Layer 8 of a small transformer language model trained on English Wikipedia (11 layers, counted from 0, width 128).
Take only the direct path to the model's output, skipping the later layers: a vector added to the residual stream pushes a token's score in proportion to its dot product with that token's output vector.

Output vectors of the tokens that the questions are about. A number n stands for (n - 500) times 0.0034.
"ane": 500,457,702,520,343,497,580,537,572,482,619,560,402,271,537,271,525,468,427,576,346,471,506,448,402,550,572,363,463,539,385,321,541,389,556,558,688,462,674,463,328,636,392,587,449,447,582,724,527,615,356,494,509,628,471,577,388,445,575,445,540,241,483,476,573,645,585,504,584,609,429,358,577,327,627,592,430,613,307,465,324,347,786,235,496,457,560,493,402,469,400,496,564,427,500,480,500,436,596,328,533,332,566,410,517,424,552,498,672,631,496,607,537,730,426,388,561,770,519,549,488,463,453,541,582,735,638,408
"y": 601,422,513,435,478,345,461,397,552,650,561,498,420,661,559,581,357,504,352,386,276,548,470,540,697,456,491,367,433,488,497,586,583,392,399,598,223,485,398,631,389,740,359,450,714,553,423,479,623,461,706,406,553,384,430,642,484,604,626,293,421,583,583,539,423,537,579,668,570,657,374,498,685,414,628,645,321,388,495,367,487,554,591,605,504,441,705,349,645,488,517,495,670,377,567,516,532,419,429,338,420,520,383,743,327,568,452,348,446,680,695,564,318,346,562,366,473,513,498,458,418,420,511,460,427,791,692,385
"ism": 509,534,539,360,740,589,430,525,598,770,466,371,403,667,471,520,521,511,404,507,565,674,482,338,532,475,524,526,486,510,518,547,418,606,594,477,530,478,490,437,264,672,474,615,354,353,345,633,609,132,423,365,450,373,631,576,218,418,524,490,424,446,254,479,601,622,481,549,387,516,631,461,342,634,517,586,382,583,321,534,628,302,671,557,589,451,558,375,414,517,351,647,485,508,610,304,501,325,532,324,304,393,583,415,554,702,671,406,596,698,545,471,526,436,461,714,388,575,606,513,473,370,534,690,819,548,266,784
"ine": 547,577,558,433,716,509,466,556,644,644,662,595,457,587,502,558,427,392,331,531,502,427,493,354,508,600,469,525,428,389,489,375,458,399,351,538,595,594,639,451,450,433,391,668,728,344,541,625,600,485,397,414,612,417,632,338,481,274,489,391,427,361,378,508,467,502,506,561,509,538,412,529,458,443,543,351,452,551,440,449,367,444,808,486,556,445,665,570,382,690,526,459,562,552,697,575,411,580,487,340,367,387,340,419,628,578,418,436,565,856,552,525,458,529,622,211,308,515,406,433,490,436,561,689,664,428,596,606
"one": 495,358,443,809,418,378,490,558,611,676,447,470,674,687,544,438,600,526,640,366,631,469,485,542,523,487,468,454,359,282,460,373,499,639,590,628,666,403,705,446,313,539,519,478,787,411,488,668,666,523,320,670,447,531,489,684,366,530,460,587,491,412,507,492,622,484,537,375,523,619,499,591,441,392,652,412,314,684,344,328,348,462,581,382,664,367,691,335,467,396,472,234,477,879,575,400,422,593,424,393,305,490,706,361,137,418,575,509,523,400,596,539,444,474,438,390,302,438,575,563,463,492,724,406,647,625,349,616
"ited": 495,496,333,413,512,517,693,676,871,791,448,691,558,491,543,590,460,550,556,492,499,589,491,952,379,384,565,360,526,620,365,290,566,523,762,247,626,685,537,644,375,425,755,523,454,893,531,661,573,454,509,375,599,680,483,705,435,315,561,309,427,582,283,481,681,421,268,709,271,346,353,476,680,459,263,412,547,560,418,658,541,306,881,558,672,503,551,508,406,436,302,448,179,465,451,413,508,255,514,565,251,300,504,356,651,487,310,337,449,404,635,545,428,459,381,280,477,482,480,604,346,610,492,469,434,631,598,441
"hen": 456,325,258,649,409,629,378,534,501,396,517,591,483,331,210,394,746,702,594,674,304,403,474,435,512,549,174,425,611,188,378,560,530,494,621,581,537,540,498,533,528,528,624,522,332,669,573,480,482,510,442,501,672,399,395,342,392,545,538,473,458,432,653,583,421,519,681,633,477,718,640,486,387,370,469,549,386,494,362,630,349,602,840,793,484,599,436,682,606,651,534,268,576,572,369,506,559,431,517,257,295,759,502,502,390,356,508,683,595,463,633,299,268,486,433,560,437,446,545,729,535,365,375,560,539,894,379,417
"erland": 342,523,641,448,458,461,616,595,710,329,526,673,553,210,332,554,397,594,447,346,538,471,488,613,443,576,370,283,687,568,405,376,739,396,393,367,779,420,440,548,684,366,606,785,417,538,528,407,597,474,411,419,499,608,299,249,596,447,710,615,535,342,201,529,764,451,679,386,313,318,790,407,803,559,479,609,344,558,549,436,253,284,978,788,320,705,388,631,611,403,426,443,293,395,602,411,304,551,547,557,187,665,682,531,480,301,776,320,763,432,590,490,698,746,386,452,545,692,562,533,287,310,503,660,463,548,211,334
"ever": 380,518,756,280,574,343,630,705,443,445,453,481,715,488,343,314,294,577,336,536,325,528,502,503,530,742,291,326,422,577,473,397,569,629,612,601,590,562,477,682,634,531,529,605,566,608,705,536,833,546,465,438,577,430,448,661,363,642,336,639,432,277,578,588,592,389,661,423,351,527,625,479,490,583,446,467,428,412,278,407,188,490,707,394,338,554,460,376,489,529,683,224,164,576,490,504,742,517,344,340,459,386,440,504,306,631,709,747,602,408,340,361,690,303,480,460,455,572,585,694,343,439,566,504,706,601,484,639
"g": 446,717,539,455,601,527,611,562,442,479,442,601,359,632,533,578,414,445,609,390,518,462,491,600,542,353,395,470,481,424,444,401,434,653,335,418,599,468,400,630,460,667,333,532,618,581,385,406,617,395,253,351,645,448,641,514,576,413,662,432,414,337,431,540,277,623,588,576,562,517,512,558,474,546,624,548,389,491,540,672,603,619,572,541,577,613,558,257,658,591,620,381,416,355,450,471,547,468,501,677,562,490,463,451,269,642,429,614,501,329,418,437,350,443,534,524,474,600,441,436,509,306,750,387,423,657,433,609
" is": 532,351,347,571,503,479,508,657,476,487,649,640,616,329,491,551,432,422,627,471,453,442,494,427,602,553,620,540,645,711,560,350,436,414,568,493,337,572,365,454,241,370,475,414,500,558,651,587,674,519,441,397,377,417,589,525,497,461,331,634,591,405,470,532,548,482,441,375,475,523,656,481,463,536,497,639,450,562,671,665,612,578,382,556,448,355,604,400,536,491,535,462,602,529,491,530,509,390,438,527,504,541,416,387,616,569,440,643,516,697,466,378,333,390,587,514,437,267,462,494,467,573,580,362,477,566,497,549
"em": 473,525,529,478,700,520,532,507,401,269,373,493,471,451,478,532,377,403,663,393,467,599,481,316,470,606,431,465,560,573,479,555,514,600,484,483,507,541,464,599,451,593,451,490,502,591,441,499,594,362,676,643,573,337,614,674,601,434,364,375,647,551,437,521,533,651,643,524,391,712,572,528,613,428,402,487,421,424,320,563,409,554,780,518,616,518,557,554,437,574,509,509,444,466,368,478,536,509,499,640,156,584,360,414,459,702,383,501,492,409,433,498,252,576,468,362,593,651,334,562,355,559,660,435,575,539,317,498
"fter": 547,494,575,289,411,931,714,719,609,691,614,610,614,476,391,275,521,494,569,695,434,481,508,535,462,417,521,461,558,718,439,408,327,411,583,299,377,613,597,596,572,421,777,529,161,623,432,597,726,605,286,403,612,676,344,213,434,490,545,323,422,455,397,409,824,293,426,151,511,507,718,498,487,482,519,322,448,464,422,647,507,401,753,418,762,763,323,497,478,192,349,428,259,601,312,459,445,531,482,459,327,665,515,279,378,549,377,569,561,608,427,430,653,522,411,388,428,676,471,798,406,587,387,688,534,597,439,760
"retary": 512,428,426,414,407,644,598,657,373,476,595,536,618,263,557,743,577,489,712,823,365,720,502,481,647,474,505,522,492,602,335,354,804,461,663,403,700,435,752,361,626,334,570,430,540,469,262,524,779,507,334,377,660,646,280,468,389,411,459,385,474,294,535,408,408,419,740,287,409,305,358,863,345,514,239,569,427,617,380,646,502,404,905,451,258,658,394,535,341,430,332,442,228,365,466,552,484,283,647,118,323,773,729,320,696,424,560,428,629,555,513,390,722,557,262,267,656,548,733,521,523,246,455,691,580,728,597,661
" List": 308,510,543,481,508,561,777,492,625,513,630,495,642,556,501,598,445,517,290,504,578,607,507,696,591,542,399,598,403,390,461,338,434,428,653,431,602,622,628,591,441,515,443,789,562,614,430,614,501,323,388,432,495,527,238,534,534,533,357,635,291,602,332,344,488,288,544,425,425,346,456,532,771,669,427,448,408,371,262,520,352,616,592,357,372,670,501,388,369,466,472,595,478,532,567,712,574,354,622,541,425,439,429,404,539,450,545,637,498,468,253,483,692,457,433,619,491,464,388,603,527,613,474,785,576,369,525,429
"alled": 402,398,328,641,267,588,453,649,396,745,604,678,460,615,365,808,724,464,664,672,335,627,528,572,620,640,376,460,549,400,212,262,540,510,777,498,568,590,744,458,536,409,595,586,572,700,437,609,859,505,505,334,688,428,463,411,357,431,337,483,443,591,488,443,632,471,405,532,411,261,714,426,702,514,317,304,436,429,575,468,448,227,786,520,624,253,484,457,621,355,288,390,282,555,600,340,201,543,470,590,453,448,639,518,621,597,591,398,685,498,317,404,312,580,419,435,540,641,490,479,264,574,479,551,683,525,459,367
"ar": 468,502,634,696,551,387,564,357,431,626,534,552,444,607,472,257,441,605,560,444,309,449,487,539,685,418,527,527,347,510,411,500,375,442,451,698,509,536,571,587,371,591,578,519,650,410,491,526,650,442,493,361,442,718,645,445,497,358,744,616,449,567,673,540,547,533,566,452,607,542,410,539,560,365,744,517,570,473,514,566,382,371,606,399,659,472,442,532,710,523,444,607,511,516,542,442,453,442,436,462,337,487,645,491,472,406,449,319,399,683,493,554,307,577,408,429,625,375,483,307,474,447,525,298,404,483,442,444
"land": 458,308,447,669,344,479,705,482,577,355,296,671,409,525,419,537,380,602,463,403,595,603,483,747,583,487,407,515,560,322,428,272,662,358,358,585,536,707,631,471,671,730,434,431,546,404,561,382,529,562,498,334,744,564,446,470,514,530,452,526,551,332,467,556,597,546,400,342,390,595,445,667,516,716,624,718,375,438,640,697,383,452,620,736,382,537,366,483,172,408,600,548,567,462,587,483,473,567,538,560,305,716,654,479,388,682,554,329,611,397,361,482,401,499,612,383,321,612,308,538,400,452,407,718,535,438,427,283
"well": 516,718,729,677,518,531,644,419,642,426,434,463,538,565,523,565,478,353,741,493,376,694,500,398,773,545,472,410,637,399,394,375,864,356,592,514,632,674,537,522,317,581,307,392,664,643,616,662,382,511,444,347,560,691,389,528,442,396,448,438,618,457,388,426,525,368,624,258,421,428,591,646,548,332,531,457,334,646,456,437,228,395,677,503,449,532,530,368,250,527,390,550,490,510,620,317,403,455,638,567,302,551,592,414,282,557,493,615,590,622,467,362,589,403,471,385,472,711,503,792,460,183,635,530,580,420,262,470
"|---|---|": 92,625,745,407,281,655,936,764,518,508,591,590,689,468,529,488,616,499,461,660,503,458,503,532,390,539,568,326,482,899,389,312,524,543,636,105,463,742,781,600,357,338,336,697,546,609,499,879,697,541,695,553,715,448,256,287,184,603,446,111,362,485,133,394,787,528,548,174,411,240,499,752,768,207,530,326,342,697,402,513,533,428,912,496,347,428,408,550,528,477,410,331,415,372,218,611,225,474,437,567,446,543,637,442,596,247,578,517,714,440,574,304,480,206,377,523,415,834,569,546,399,577,536,736,683,618,372,612
" ×": 342,450,728,512,296,423,470,726,696,618,547,646,476,452,474,731,690,591,395,663,465,274,493,459,566,538,354,516,842,594,446,414,624,510,639,365,320,554,715,570,647,371,449,777,540,432,397,563,445,509,480,540,461,610,447,417,214,476,528,592,512,493,470,317,572,527,699,553,469,392,684,405,483,627,380,320,469,658,572,490,579,312,680,725,599,677,487,315,349,438,423,448,309,261,480,489,295,557,511,536,414,552,607,376,493,318,565,506,457,316,195,406,551,524,576,569,512,482,569,505,331,507,557,500,572,523,534,341
"estival": 242,446,676,492,431,626,593,683,469,536,690,527,440,443,265,610,589,734,510,529,290,425,508,613,384,537,282,478,704,706,463,246,580,152,844,561,457,636,584,565,395,721,726,530,581,700,526,384,660,272,394,562,630,715,589,333,324,539,552,353,242,377,533,359,779,494,576,420,400,483,778,538,679,807,515,406,275,411,371,457,194,363,730,439,208,547,273,594,514,275,431,555,253,400,581,533,315,342,774,385,440,623,401,260,528,560,646,339,630,423,532,353,857,447,364,372,529,343,477,658,476,523,611,759,574,595,506,540
"i": 495,578,637,553,460,435,287,497,611,467,346,471,424,503,622,550,439,425,634,507,398,432,488,395,351,645,530,554,427,450,380,647,418,513,428,596,497,467,481,563,456,458,512,507,664,642,462,394,691,290,524,330,423,328,638,615,536,454,639,457,470,467,447,504,511,648,433,629,559,539,417,589,406,497,555,434,501,486,513,569,355,575,619,430,465,467,689,591,583,590,463,495,605,564,522,506,656,517,369,400,489,523,315,559,439,567,575,393,418,492,566,556,443,508,634,449,629,475,528,332,585,313,510,516,321,557,456,596

Each question shows what one neuron of this layer's MLP adds at an activation of 1. A number n stands for (n - 500) times 0.0023.

n36: 461,586,539,491,532,517,482,442,579,608,532,532,424,541,488,541,487,462,506,426,496,518,583,356,566,571,514,512,516,450,572,502,470,553,518,580,448,488,506,539,413,543,492,539,528,527,499,539,458,475,484,580,483,509,476,487,499,445,454,427,484,540,502,471,496,498,482,510,364,485,484,494,477,458,528,495,542,466,563,488,451,439,502,444,464,545,477,496,516,387,502,618,575,494,427,515,463,523,520,592,488,531,570,418,577,531,471,503,487,541,521,457,592,428,471,483,573,489,471,424,508,506,554,580,387,479,398,495
Pushed up most: "well"

n274: 457,513,441,448,483,531,464,525,451,496,593,471,540,478,504,479,451,510,512,464,422,454,409,470,541,553,436,527,548,580,578,425,519,511,511,526,527,538,487,501,535,462,528,435,547,462,508,553,600,541,499,447,488,503,508,506,512,476,407,544,522,558,545,538,491,459,476,484,487,509,525,494,483,442,549,494,497,579,473,504,435,496,410,584,531,534,547,445,367,422,580,484,561,511,441,515,495,473,378,497,534,525,515,567,486,480,472,447,578,538,542,506,475,496,470,531,454,526,515,426,473,555,497,534,512,617,421,543
Which two tokens does it push up most, strongest first? " is", "ever"

n318: 443,506,557,542,464,569,482,461,538,407,503,504,536,556,447,505,540,472,391,468,517,500,388,517,500,465,605,494,422,598,479,575,548,506,460,482,516,432,491,563,428,513,456,539,454,466,480,446,584,607,459,441,487,556,482,576,510,547,537,470,491,482,524,514,487,424,490,489,556,520,526,469,533,610,464,528,592,452,458,572,491,456,417,463,468,374,493,510,509,527,424,611,493,539,488,527,524,525,457,555,507,467,473,509,539,497,463,556,534,510,448,411,461,470,516,482,497,514,551,538,517,370,556,476,586,462,516,539
Pushed up most: "ever"

n261: 462,474,521,507,468,557,510,584,503,541,563,368,597,488,474,505,517,519,519,404,446,417,408,556,502,474,453,413,537,467,496,464,588,524,424,509,354,573,413,500,512,456,506,558,512,474,535,568,543,498,451,530,551,456,538,637,466,465,469,490,537,472,505,519,538,545,496,474,439,573,558,505,449,563,513,493,512,406,456,479,477,487,366,502,592,543,527,566,484,483,563,421,567,479,623,485,435,571,460,397,578,414,512,619,489,493,522,664,531,489,465,415,467,514,483,470,441,509,505,495,422,500,490,436,556,585,583,503
Pushed up most: "ever"

n29: 378,540,535,590,566,455,423,442,557,460,451,500,488,528,533,549,463,447,481,522,485,536,500,520,476,507,601,537,505,546,522,449,458,453,446,487,499,521,474,504,489,469,552,539,491,533,558,518,503,523,577,470,410,531,526,560,534,466,509,450,475,485,474,407,460,533,461,537,467,496,497,534,527,503,563,537,391,533,526,476,481,459,477,479,555,506,508,414,568,443,435,389,557,591,471,560,555,442,517,520,390,573,468,458,508,489,441,476,482,519,522,537,507,458,503,532,554,563,602,480,472,442,429,584,511,531,534,497
Pushed up most: "i"

n236: 508,416,501,505,469,529,486,488,478,539,543,550,495,468,538,429,551,524,507,495,561,442,511,519,509,496,493,527,437,528,533,480,464,506,518,505,499,483,476,423,487,528,514,508,483,457,557,393,459,479,537,436,536,473,485,466,494,570,467,473,487,513,522,525,429,496,461,502,506,506,511,516,510,538,583,473,515,601,513,579,498,467,462,582,410,497,517,551,485,508,500,499,556,529,422,547,545,513,519,590,444,563,470,546,562,508,456,473,489,472,519,473,460,480,504,510,481,479,523,527,490,524,460,536,421,554,347,497
Which three tokens does it push up most, strongest first? "hen", "land", " is"

n315: 511,486,477,502,529,546,463,531,520,451,517,492,514,379,550,518,461,516,475,503,427,472,504,548,532,470,528,531,486,550,517,528,582,484,496,480,495,511,464,475,455,391,578,433,566,368,523,537,503,541,573,454,545,581,533,434,456,478,499,524,494,526,581,489,425,567,516,467,479,381,415,572,512,524,422,636,562,495,444,393,567,536,520,536,448,544,461,519,505,554,460,508,506,470,543,503,429,537,516,507,553,469,586,503,451,424,399,386,562,515,488,444,478,557,445,569,537,382,422,482,597,563,486,567,480,481,500,605
Pushed up most: "retary"

n367: 517,484,496,434,480,499,562,547,525,595,467,485,483,531,567,517,462,430,436,533,604,554,564,497,481,470,494,552,469,547,382,529,495,521,475,481,478,444,583,481,603,440,519,475,504,401,516,552,476,511,496,452,571,497,506,504,504,609,458,458,509,488,424,494,533,486,444,553,437,446,522,577,539,484,554,560,500,450,483,524,465,540,524,496,455,504,547,479,466,582,443,512,507,500,423,436,527,569,430,499,557,458,578,435,480,416,517,479,565,496,435,501,487,486,465,430,514,548,491,436,587,511,479,477,517,544,454,535
Pushed up most: "|---|---|"

n314: 491,556,523,550,522,485,565,509,478,500,597,427,511,428,467,525,504,558,432,500,499,567,412,499,536,490,429,448,472,453,510,485,488,476,519,505,538,559,501,479,485,509,507,504,566,507,459,585,496,470,507,529,485,510,533,486,448,511,570,556,428,514,496,508,568,402,468,500,457,471,498,553,566,494,479,496,497,561,532,467,456,444,552,446,511,475,442,388,468,514,599,494,528,466,519,477,513,483,562,524,501,546,448,541,477,508,514,520,472,505,463,421,449,504,556,475,452,561,516,553,479,565,537,449,475,554,483,461
Which of these tokens does it push down most? "i"

n139: 500,530,568,497,519,455,526,446,450,413,531,484,574,569,511,547,519,631,522,315,526,473,543,537,508,520,475,429,611,457,504,553,559,434,572,498,482,515,585,472,488,439,482,493,498,519,476,454,492,613,578,486,477,495,468,500,530,563,509,540,524,477,557,478,555,503,507,422,502,519,497,533,458,488,418,505,504,458,492,539,462,510,379,503,495,538,563,578,567,485,576,502,531,566,477,487,449,431,437,456,502,587,407,438,425,432,378,590,408,436,520,472,477,483,510,449,417,481,483,521,488,452,487,615,466,612,464,618
Pushed up most: "hen"

n266: 499,491,390,501,501,620,447,561,490,460,531,452,518,494,505,517,500,465,539,495,493,464,503,527,525,529,494,510,517,537,543,473,529,541,497,522,495,530,444,517,494,456,485,517,484,470,543,489,490,529,473,496,447,521,461,522,471,536,493,502,560,451,440,464,522,494,411,527,487,489,555,496,510,534,540,531,513,505,490,488,623,540,456,543,508,429,474,500,486,465,434,507,499,475,513,499,487,533,440,498,489,511,453,526,570,540,443,486,495,445,638,484,439,490,520,457,521,526,508,494,437,573,519,461,499,541,545,430
Which three tokens does it push up most, strongest first? " is", "ited", "alled"

n333: 523,524,487,444,554,592,513,445,459,475,451,479,472,533,477,516,474,474,503,425,486,468,514,493,452,522,511,518,418,549,568,485,468,414,481,537,482,575,513,508,587,543,532,558,559,510,517,526,467,555,499,501,586,427,522,538,506,509,526,548,510,430,551,534,467,544,457,504,471,516,496,556,536,478,495,400,447,653,496,512,549,521,588,468,476,530,540,578,392,445,566,545,496,481,550,518,549,501,460,438,449,469,452,490,452,449,495,470,508,494,462,490,462,413,478,500,536,496,459,509,455,525,471,520,511,470,462,523
Which of these tokens does it push down most? "alled"

n247: 490,497,468,484,514,423,440,508,499,424,529,469,419,515,484,541,481,551,388,504,445,467,516,577,458,532,576,478,479,462,436,458,514,538,492,547,448,503,445,463,544,490,486,500,548,504,524,431,529,442,528,548,508,467,451,506,518,561,454,532,462,560,558,459,543,539,413,556,491,548,519,517,532,462,550,525,562,421,453,466,567,493,580,466,559,427,470,403,444,531,460,586,549,550,465,520,596,477,494,462,426,495,539,631,482,445,425,560,510,508,518,598,505,459,557,558,431,440,502,512,549,556,456,568,424,443,571,573
Pushed up most: "y"

n217: 428,482,570,501,480,521,547,552,485,487,546,565,515,488,514,527,433,509,547,474,492,519,486,498,535,480,509,481,553,463,485,550,587,538,500,525,490,600,478,492,543,447,465,521,403,465,520,522,504,445,424,562,541,657,515,452,532,436,471,520,471,466,471,410,416,501,547,511,543,485,497,512,484,497,519,576,516,408,483,481,433,497,449,525,468,527,458,473,436,506,477,483,487,524,472,475,504,453,514,553,548,494,538,492,589,539,451,445,467,480,503,484,529,537,526,496,460,457,510,499,491,426,497,460,597,570,530,491
Pushed up most: "retary"

n241: 532,497,449,439,504,487,516,461,493,482,475,468,478,454,496,469,463,539,500,459,509,459,183,503,474,509,477,468,477,504,761,406,576,450,533,525,573,499,524,512,450,506,518,450,469,489,429,536,462,588,513,506,504,456,476,479,529,508,488,514,509,465,504,515,518,541,495,515,474,444,482,564,490,503,500,565,711,526,499,407,538,552,444,456,542,523,457,457,474,488,572,440,511,548,529,519,507,485,541,476,585,509,485,488,514,458,556,527,513,509,484,583,526,455,535,485,491,524,481,575,456,517,519,504,560,432,537,466
Pushed up most: "ever"

n288: 487,473,485,527,554,554,509,524,469,520,474,431,492,439,428,518,543,485,434,520,514,470,359,425,562,475,596,497,466,507,502,513,509,490,565,511,523,425,515,661,528,487,454,501,500,583,570,500,575,530,549,585,500,459,499,505,508,493,510,451,512,518,484,464,573,505,498,489,499,367,517,497,469,537,441,423,484,340,416,518,489,477,507,475,537,474,554,418,566,528,552,473,474,415,516,494,528,465,507,454,514,487,435,503,442,588,537,561,530,485,436,602,437,508,461,522,538,546,523,460,464,595,524,551,443,541,575,482
Which two tokens does it push up most, strongest first? "ever", "alled"

n119: 501,499,518,449,517,458,413,530,512,485,556,500,459,414,500,414,496,480,485,516,464,462,565,528,451,508,612,483,475,408,481,451,579,514,578,563,492,512,598,506,485,490,517,446,481,461,514,417,542,444,481,608,566,544,566,550,540,473,505,486,454,515,516,437,500,438,574,526,522,508,485,514,474,569,458,570,422,447,453,499,468,588,462,459,428,453,575,471,538,520,535,479,462,517,513,443,471,484,457,521,460,479,479,449,495,497,492,504,471,488,559,500,529,561,518,532,598,463,550,458,476,545,543,460,586,527,509,525
Pushed up most: "estival"

n89: 550,481,479,469,495,524,439,497,519,535,555,544,501,545,613,501,489,552,490,555,527,469,467,473,460,507,483,470,464,462,437,496,480,417,486,472,530,551,510,417,568,450,533,482,541,547,515,534,456,537,495,560,492,446,541,560,534,443,438,455,473,556,497,480,604,473,492,518,506,593,393,585,507,515,403,439,570,440,477,455,439,496,592,469,523,529,483,497,535,559,502,557,489,493,523,405,501,475,426,425,503,554,469,539,515,496,504,538,563,569,527,596,461,473,492,418,473,537,443,503,563,429,472,470,447,540,503,480
Pushed up most: "ine"

n208: 512,451,484,492,467,391,459,556,477,495,494,436,516,481,476,488,488,555,515,513,456,508,500,475,570,452,459,499,472,415,460,492,518,496,478,488,484,531,382,542,503,476,484,527,507,589,529,509,496,522,475,541,527,517,505,544,514,424,522,455,484,561,516,415,461,525,619,596,488,541,509,527,525,458,557,543,506,497,516,453,536,496,441,580,535,445,411,462,457,515,486,581,501,525,468,510,522,471,454,519,507,521,479,496,494,504,467,570,419,420,551,448,484,445,472,555,511,539,482,625,523,523,547,448,468,561,563,570
Which three tokens does it push up most, strongest first? "hen", "y", "g"

n196: 503,505,451,555,555,554,503,504,497,467,497,456,559,454,480,503,445,573,517,468,439,589,476,520,561,451,451,484,550,528,489,521,516,521,538,397,510,501,496,515,482,499,594,395,494,514,456,512,484,501,509,475,505,489,464,604,500,436,475,538,431,494,507,474,440,527,421,497,500,516,538,430,525,550,433,469,428,476,523,443,470,539,485,493,522,485,610,481,484,413,457,486,525,515,478,512,599,543,565,570,536,485,454,563,577,493,494,456,428,404,439,485,516,526,497,527,500,548,603,507,408,469,485,472,589,565,566,520
Which of these tokens does it push down most? "ine"

n371: 590,534,469,542,490,489,490,468,464,453,477,470,601,491,485,483,569,467,499,518,510,435,383,479,440,502,512,571,524,476,514,485,490,516,507,504,536,499,539,538,560,457,510,516,389,442,520,545,515,499,408,481,448,537,569,539,571,482,528,442,571,557,499,500,537,497,497,476,521,465,509,471,574,540,458,530,595,558,527,469,471,581,529,499,489,510,499,495,486,514,472,543,401,560,510,490,513,444,458,528,476,425,504,519,419,574,480,479,538,526,474,566,489,475,404,507,488,435,485,543,543,486,402,504,511,483,482,462
Which two tokens does it push up most, strongest first? "fter", "ited"

n192: 512,487,509,450,539,506,617,453,545,494,537,570,506,540,563,484,451,494,536,485,513,386,543,455,505,571,542,507,491,474,504,509,401,430,433,395,479,472,494,458,433,586,489,505,533,485,485,448,509,492,504,504,597,489,524,494,577,459,446,441,486,527,451,569,579,505,520,550,552,488,443,588,488,438,409,558,445,469,497,522,481,501,661,511,525,497,491,525,462,489,579,472,542,393,565,466,529,509,505,461,400,415,394,479,568,505,423,454,574,517,453,571,479,586,536,511,503,517,545,436,459,626,477,481,530,435,517,496
Which three tokens does it push up most, strongest first? "ine", "em", "ited"

n193: 569,516,433,490,458,515,504,591,546,466,462,423,470,532,512,523,406,514,486,463,569,518,580,491,555,540,545,432,577,430,496,546,507,495,405,456,487,571,489,561,524,555,425,478,444,485,468,471,486,472,577,472,462,428,548,447,448,508,542,512,466,482,567,497,509,494,490,434,479,494,546,532,539,546,472,474,511,479,552,491,512,381,517,540,561,425,515,488,508,436,602,539,565,512,547,439,494,606,503,455,571,425,515,435,454,486,431,492,391,568,481,489,549,508,494,525,555,549,646,426,432,554,447,563,429,548,525,449
Which two tokens does it push up most, strongest first? "y", "land"

n320: 416,509,563,563,541,541,435,491,493,446,548,510,547,514,530,482,613,487,520,514,535,481,567,447,575,533,409,420,503,568,403,421,473,452,502,540,582,566,501,464,547,536,543,426,518,501,530,433,511,415,471,510,454,465,555,470,504,443,501,530,487,443,464,512,489,435,450,501,515,536,527,490,521,584,509,492,428,472,472,489,456,560,544,447,509,474,546,424,407,492,529,579,411,511,537,632,485,487,508,515,526,489,535,512,463,540,525,464,475,416,494,535,508,465,489,506,500,453,512,494,558,519,553,491,512,577,468,451
Pushed up most: "estival"

n185: 450,495,540,490,495,472,552,537,489,492,522,504,604,500,481,523,486,462,597,440,455,415,565,531,473,426,499,505,502,504,508,494,509,547,544,414,471,539,537,540,470,450,451,476,505,516,500,525,557,507,484,558,543,500,465,507,473,484,530,487,524,443,547,594,452,534,443,480,503,552,505,405,494,516,472,523,450,504,488,467,563,494,522,438,485,398,505,464,477,451,442,496,576,461,508,546,501,558,500,536,491,512,420,545,447,474,499,510,563,519,520,653,500,513,416,535,468,419,530,536,501,526,486,574,506,426,467,531
Which three tokens does it push up most, strongest first? "|---|---|", "one", " is"

n46: 590,558,476,462,517,600,593,561,396,606,531,543,523,493,491,452,480,465,505,506,487,547,346,483,419,483,537,439,504,454,493,531,542,370,543,535,438,509,528,459,486,495,505,517,527,500,502,565,489,587,466,459,456,542,542,509,583,470,496,470,537,591,514,500,519,508,449,538,527,462,482,477,515,454,477,496,491,514,524,460,489,515,494,479,476,525,457,449,507,514,586,496,501,508,519,476,486,495,519,460,517,501,552,536,492,539,425,439,542,506,527,488,522,561,470,517,468,534,481,513,493,543,413,447,512,396,480,448
Pushed up most: "fter"

n250: 453,490,504,520,610,577,511,495,522,475,515,544,439,575,458,503,510,462,424,449,459,437,424,515,516,455,522,613,551,450,598,561,415,432,510,525,466,528,483,439,461,436,514,497,599,527,534,543,504,516,572,425,536,532,529,522,536,560,503,560,479,579,525,579,442,540,442,518,447,489,439,407,553,542,553,528,445,515,562,447,535,493,562,430,525,568,545,426,518,496,431,469,584,464,529,496,482,550,484,534,487,500,503,427,485,445,556,503,486,529,443,424,492,504,418,505,488,425,517,474,451,458,543,423,482,454,520,565
Pushed up most: "ar"

n41: 459,547,498,488,443,570,471,461,616,512,537,441,491,573,568,458,513,502,536,545,500,478,427,504,546,566,578,457,395,513,601,428,535,552,520,474,491,482,560,470,491,411,533,565,537,528,532,452,453,579,441,576,510,503,514,514,441,547,540,483,576,487,508,475,467,422,445,552,457,471,458,505,566,592,549,506,602,532,439,487,537,421,485,407,429,492,568,494,455,410,450,570,541,464,489,485,500,481,528,417,514,474,473,567,522,430,457,572,491,455,431,524,507,520,506,521,563,528,452,426,561,412,498,515,405,408,522,555
Which two tokens does it push up most, strongest first? " List", "ane"

n344: 517,532,411,496,540,440,458,479,557,489,548,532,545,482,449,500,484,382,468,572,500,470,529,456,553,436,544,464,538,454,509,496,488,471,580,509,555,431,507,557,584,514,517,483,458,554,502,569,521,567,503,508,499,490,462,547,523,484,514,458,499,520,479,569,470,491,402,465,535,578,515,505,500,472,464,507,481,499,567,490,528,449,526,451,513,553,521,564,494,479,456,514,502,470,501,437,486,540,544,477,505,455,520,489,495,517,499,461,455,466,430,543,537,454,432,487,523,543,468,465,480,529,541,495,480,528,522,506
Which of these tokens does it push down most? "estival"

n374: 524,553,449,491,562,512,512,477,405,501,586,388,531,495,470,475,475,429,398,516,532,450,596,539,581,533,482,462,541,473,479,530,533,495,496,520,573,497,540,489,443,508,477,550,473,495,506,497,456,492,504,493,440,476,479,477,542,468,439,487,510,551,497,412,492,466,571,450,517,519,538,504,444,523,509,513,671,482,571,523,540,517,484,462,475,486,540,520,411,521,509,521,497,544,491,536,469,427,426,532,544,545,462,537,476,469,465,532,474,524,488,584,533,436,442,463,574,501,465,436,501,438,480,512,524,493,597,542
Which two tokens does it push up most, strongest first? " List", "ine"

n319: 496,481,440,536,505,489,501,493,483,540,459,541,443,535,551,512,459,539,524,481,497,462,594,467,538,482,508,524,454,496,620,483,505,405,500,492,480,501,486,530,570,539,485,533,557,447,504,542,509,495,437,571,534,478,487,487,500,529,574,578,459,589,491,494,467,560,506,653,544,461,473,503,467,529,492,507,520,504,452,512,481,428,505,511,543,456,444,482,465,568,389,574,444,466,506,521,485,466,504,397,410,514,487,501,532,518,557,489,499,470,508,422,493,481,493,485,526,574,441,408,465,474,538,442,537,465,530,531
Which of these tokens does it push down most? "fter"